Layer 10 of a small transformer language model trained on English Wikipedia (19 layers, counted from 0, width 96).
A neuron's activation on a vector x is quick GELU(weights . x), where the dot is the dot product. Quick GELU of z is z times sigmoid(1.702 z).

Input weights of the MLP neurons that the questions are about. A number n stands for n times 0.0061.
n23: -15 36 -15 7 -2 -9 -12 0 -17 -6 -2 5 -5 -8 17 -7 -27 -18 11 -26 -29 24 -11 5 13 1 4 -29 6 30 11 13 4 23 25 3 -3 -12 -9 10 -1 -7 -7 -5 2 -21 -7 4 45 16 -12 -31 1 -8 -34 -18 -11 -6 -11 5 -13 -6 2 37 17 -15 -23 47 31 -10 -7 8 -11 -8 7 11 23 -11 -13 3 13 -8 5 -13 14 11 -12 -3 25 22 -37 -4 -8 -12 -18 -7
n82: -4 -24 3 -14 43 7 18 66 -22 -26 -8 24 52 5 -36 7 -32 -45 40 61 -1 12 20 40 21 -3 48 -46 -9 -3 -33 29 45 -12 -19 -11 -16 2 -15 -16 -23 -51 24 28 18 20 -19 -15 1 30 -6 24 36 5 52 14 -52 -14 1 19 -44 -10 7 -56 -28 -2 8 -20 -12 -7 29 12 39 -37 4 -24 -19 11 -48 38 -13 -7 -4 -4 -2 -3 -7 -23 11 -2 -34 -2 -57 -28 -32 15
n112: -19 -26 -10 -30 -27 -1 23 -30 -21 -29 -16 60 15 -10 -24 -23 1 -17 61 72 -35 -8 -28 64 -11 2 18 -37 62 -29 0 -7 32 -17 12 -27 14 26 -27 8 5 42 27 -29 43 26 25 -17 4 11 7 -7 13 14 -15 26 8 5 -26 37 -14 -17 -59 -17 -18 21 4 -42 66 40 7 0 -8 6 -11 -11 12 15 -18 -18 33 94 -21 -12 46 4 38 2 -18 9 48 -37 10 11 -2 -27
n279: 24 -36 -45 28 -41 4 59 -15 -16 -38 -40 38 42 27 -17 5 83 -43 -44 56 7 2 65 -23 42 -32 -12 -19 14 -32 -33 0 -22 -29 -13 -9 10 0 27 -29 40 -18 7 0 20 -11 -19 -33 1 -30 0 24 -49 0 -29 -54 -25 25 -20 -7 -19 -11 6 -64 -9 -15 40 28 13 -54 -29 -49 54 36 -22 17 38 12 2 -16 26 -20 4 -11 3 67 -10 -8 -25 -3 21 -24 12 -49 2 -10
n424: -8 0 -33 -40 7 1 41 -9 -15 -51 22 -26 21 -16 23 37 14 24 -34 -19 13 -35 35 -22 -18 -49 -28 -13 -27 21 4 -24 23 -41 -21 26 -10 7 -24 11 -18 16 6 -61 -21 4 -35 2 -12 -4 19 -14 20 -15 19 49 1 2 1 -27 -6 -22 -14 4 38 17 29 -34 -19 -18 8 -41 35 1 -9 10 -12 4 -13 -3 -20 -4 27 -46 -24 -6 -52 -2 -19 -18 -28 -9 10 56 7 -6
n459: 12 16 -22 72 1 -59 60 -26 -35 3 -10 -13 21 13 -4 -35 0 35 -25 63 51 -29 61 -1 20 8 -6 -32 -29 4 -27 49 -6 45 21 -21 40 -5 -24 -5 -8 -5 -2 30 -8 2 7 -4 39 -29 -5 -65 37 33 -28 -42 -33 -34 36 -9 -6 30 -18 1 19 -2 -20 21 -6 31 47 -36 -47 12 -59 0 13 29 20 19 -18 23 -29 -6 16 -28 11 -50 79 -35 9 10 52 42 5 52
n511: -11 -37 -6 -16 9 34 66 17 28 -28 12 9 -1 -12 -17 14 -18 3 -16 -19 -35 -7 14 -9 16 7 -10 -6 -21 -7 -20 -13 16 -2 -7 -10 -26 37 22 5 -37 26 -38 11 -21 -23 39 7 9 14 -15 -7 26 19 -1 28 26 16 -3 1 1 14 -6 -43 14 -18 -5 -34 -15 -24 -2 2 -11 1 1 -2 17 -5 28 2 10 -8 10 30 2 17 13 35 33 -4 47 -12 18 8 9 -2

Each question shows a token from some text and the vector x that enters the MLP there. A number n stands for n times 0.048.

"he": -21 48 15 12 -40 30 38 -34 -19 25 -38 34 -9 16 -12 23 32 -3 -5 2 10 10 12 5 -1 24 3 13 28 10 22 -21 -22 -26 -18 11 -23 1 7 -25 12 11 -37 -42 -28 2 -28 15 6 5 -22 2 30 -23 33 38 -50 27 3 5 19 17 18 -11 -29 44 3 13 -10 7 6 31 -30 54 2 8 -16 20 -2 -11 5 54 -9 19 -14 14 -9 12 4 -50 38 42 -16 -26 16 18
The three highest activations, in order: n112, n279, n511

" no": -8 8 47 9 10 -14 17 13 -46 52 -39 6 -35 -43 -51 37 14 2 -6 -32 50 28 -16 21 -5 -23 -6 -16 -5 -6 18 -31 -19 -34 17 -12 -3 -24 -11 -14 8 25 -31 -30 -20 -13 -30 35 20 17 -5 -20 4 -2 0 24 -28 20 31 3 13 22 8 16 1 4 0 28 -11 18 -28 24 -44 42 -16 18 1 7 4 8 -16 33 -20 -28 -28 25 -28 0 2 -29 -18 -23 -9 -40 35 4
The three highest activations, in order: n23, n459, n424

"s": 21 17 19 20 11 27 -30 26 -49 3 -10 0 -38 -34 -17 29 26 28 17 -39 5 27 -18 -2 -14 3 -21 39 37 11 36 21 -12 -7 5 4 -19 -25 12 0 11 47 -4 -47 -9 21 -28 18 39 1 -14 -8 -3 10 31 24 -11 30 17 -1 17 12 17 -5 -11 22 51 -14 -24 -4 13 34 -32 53 -11 20 44 15 -15 -5 -14 10 -21 8 -47 8 -27 11 8 -39 21 9 -24 -27 23 37
Which of these neurons fires most? n424

" K": -10 42 21 31 -28 2 -21 -14 -38 33 -26 -1 4 -47 -16 48 26 25 -7 -10 23 22 -26 10 5 -22 0 37 1 -9 53 20 -27 -46 -26 6 -31 -12 25 -5 19 33 -1 -31 -19 -6 -2 25 7 15 -22 -9 -20 -33 26 29 -22 -4 -14 -29 11 -14 27 -15 -7 9 0 6 -22 25 -19 15 -31 76 -27 22 -13 11 -7 22 -33 26 -2 -19 -20 21 -27 18 1 -8 7 22 -31 -35 22 -7
Which of these neurons fires most? n424

"ed": 9 23 34 18 7 21 11 12 -46 28 -35 44 -9 -44 -20 18 -6 26 25 -2 0 24 6 26 -33 -1 -3 24 11 23 26 12 -27 -13 6 -5 -6 -59 27 6 2 29 -6 -36 2 -1 6 -13 31 22 -20 -4 6 3 43 16 -35 47 23 -17 28 25 26 -26 -14 -24 28 -20 -22 37 -1 12 -31 44 -20 7 8 2 -9 -8 -5 13 -17 0 -1 25 -12 -19 3 -30 12 8 -29 -48 50 54
The three highest activations, in order: n82, n459, n112

" be": -31 -12 14 19 28 16 -8 -3 -35 27 -31 4 0 -26 -25 32 31 25 1 -21 23 13 -6 17 -3 -15 -12 27 8 11 27 -19 -7 -16 21 -4 -5 15 50 -12 52 23 -2 -37 -17 -11 0 2 46 -38 -8 10 18 -1 31 11 -11 8 25 2 18 15 47 -9 -19 -51 13 14 -22 -29 -1 44 -31 40 -9 -6 17 14 -17 20 5 20 -3 -37 -11 31 -49 -9 6 -45 7 -41 -35 -45 19 10
Which neuron fires most, and how strongly? n279, at about 2

"id": -4 22 42 20 37 -2 -23 -56 -5 -7 -18 -6 28 -21 4 1 -9 1 11 -9 17 15 -44 19 3 -26 -11 15 19 -19 44 -5 -29 -10 21 17 -68 -69 11 8 23 7 -22 -27 15 -22 -4 17 -13 21 -3 -2 27 -18 24 5 -39 49 -21 -9 -3 -20 21 -10 12 -22 14 12 -3 3 11 11 -53 35 30 48 -8 -18 -12 13 -28 10 -1 30 -30 31 -19 3 25 0 -22 18 -17 -12 2 40
Which neuron fires most, and how strongly? n23, at about 1.4

"n": -9 8 -4 41 -49 16 -12 -34 -38 22 -15 -15 6 -25 -9 26 8 -34 8 -36 1 27 -61 -42 2 -7 -27 17 16 6 42 -9 -57 -13 -7 0 -9 1 5 -7 14 23 -48 -8 -32 -3 -20 30 -6 6 -12 -6 27 -34 56 4 -12 7 -18 -22 18 -6 -3 -20 13 2 39 -6 -1 3 -12 1 -9 64 -14 21 4 5 11 14 -33 -14 22 7 -39 33 -48 28 9 -4 0 7 14 -6 38 6
Which neuron fires most, and how strongly? n424, at about 1.9

" ": 6 6 27 26 -35 18 -35 11 -25 23 -14 -4 -5 -47 -33 40 41 3 -18 -15 34 22 4 13 -11 -2 18 25 -6 11 51 -27 -16 -4 -16 -19 -35 -23 -1 -11 13 48 -3 -49 7 8 1 16 37 -12 1 6 8 -16 25 -5 -43 28 39 -28 20 21 23 -21 -25 -8 12 23 -18 -5 -7 27 -45 32 -16 22 10 15 1 -5 -8 7 -6 -19 -1 29 -50 5 -11 -20 31 -20 -28 -34 37 53
Which neuron fires most, and how strongly? n279, at about 1.3

"ized": 11 31 23 37 19 2 2 23 -16 32 -16 27 -7 -27 -32 16 -8 32 15 -1 7 39 -23 9 3 14 22 3 21 23 25 -23 -4 -15 6 14 -13 -67 4 -17 12 42 -12 -49 8 -11 -30 14 51 33 -15 -16 -13 6 9 21 -7 42 24 -7 25 6 30 -24 -18 2 22 -4 -31 45 -12 21 -23 23 -25 -4 12 3 2 30 -5 26 -33 -21 -22 18 -27 -11 22 -50 -15 9 -24 -45 31 31
The three highest activations, in order: n23, n82, n459

"y": -8 -3 32 40 0 -32 -18 30 21 24 -44 24 -13 -14 7 32 20 4 19 -4 17 25 -21 -2 7 0 7 6 24 6 5 2 -7 -2 -10 8 -33 -40 -15 -35 32 34 -5 -67 13 -16 -5 19 48 31 -20 2 -5 -21 43 38 -6 51 -4 -7 13 41 23 -6 -17 -22 3 17 2 11 2 24 -55 32 31 22 -1 6 -2 10 6 41 -16 26 -46 6 -27 -14 19 -21 2 5 -35 -32 37 -8
Which neuron fires most, and how strongly? n23, at about 0.4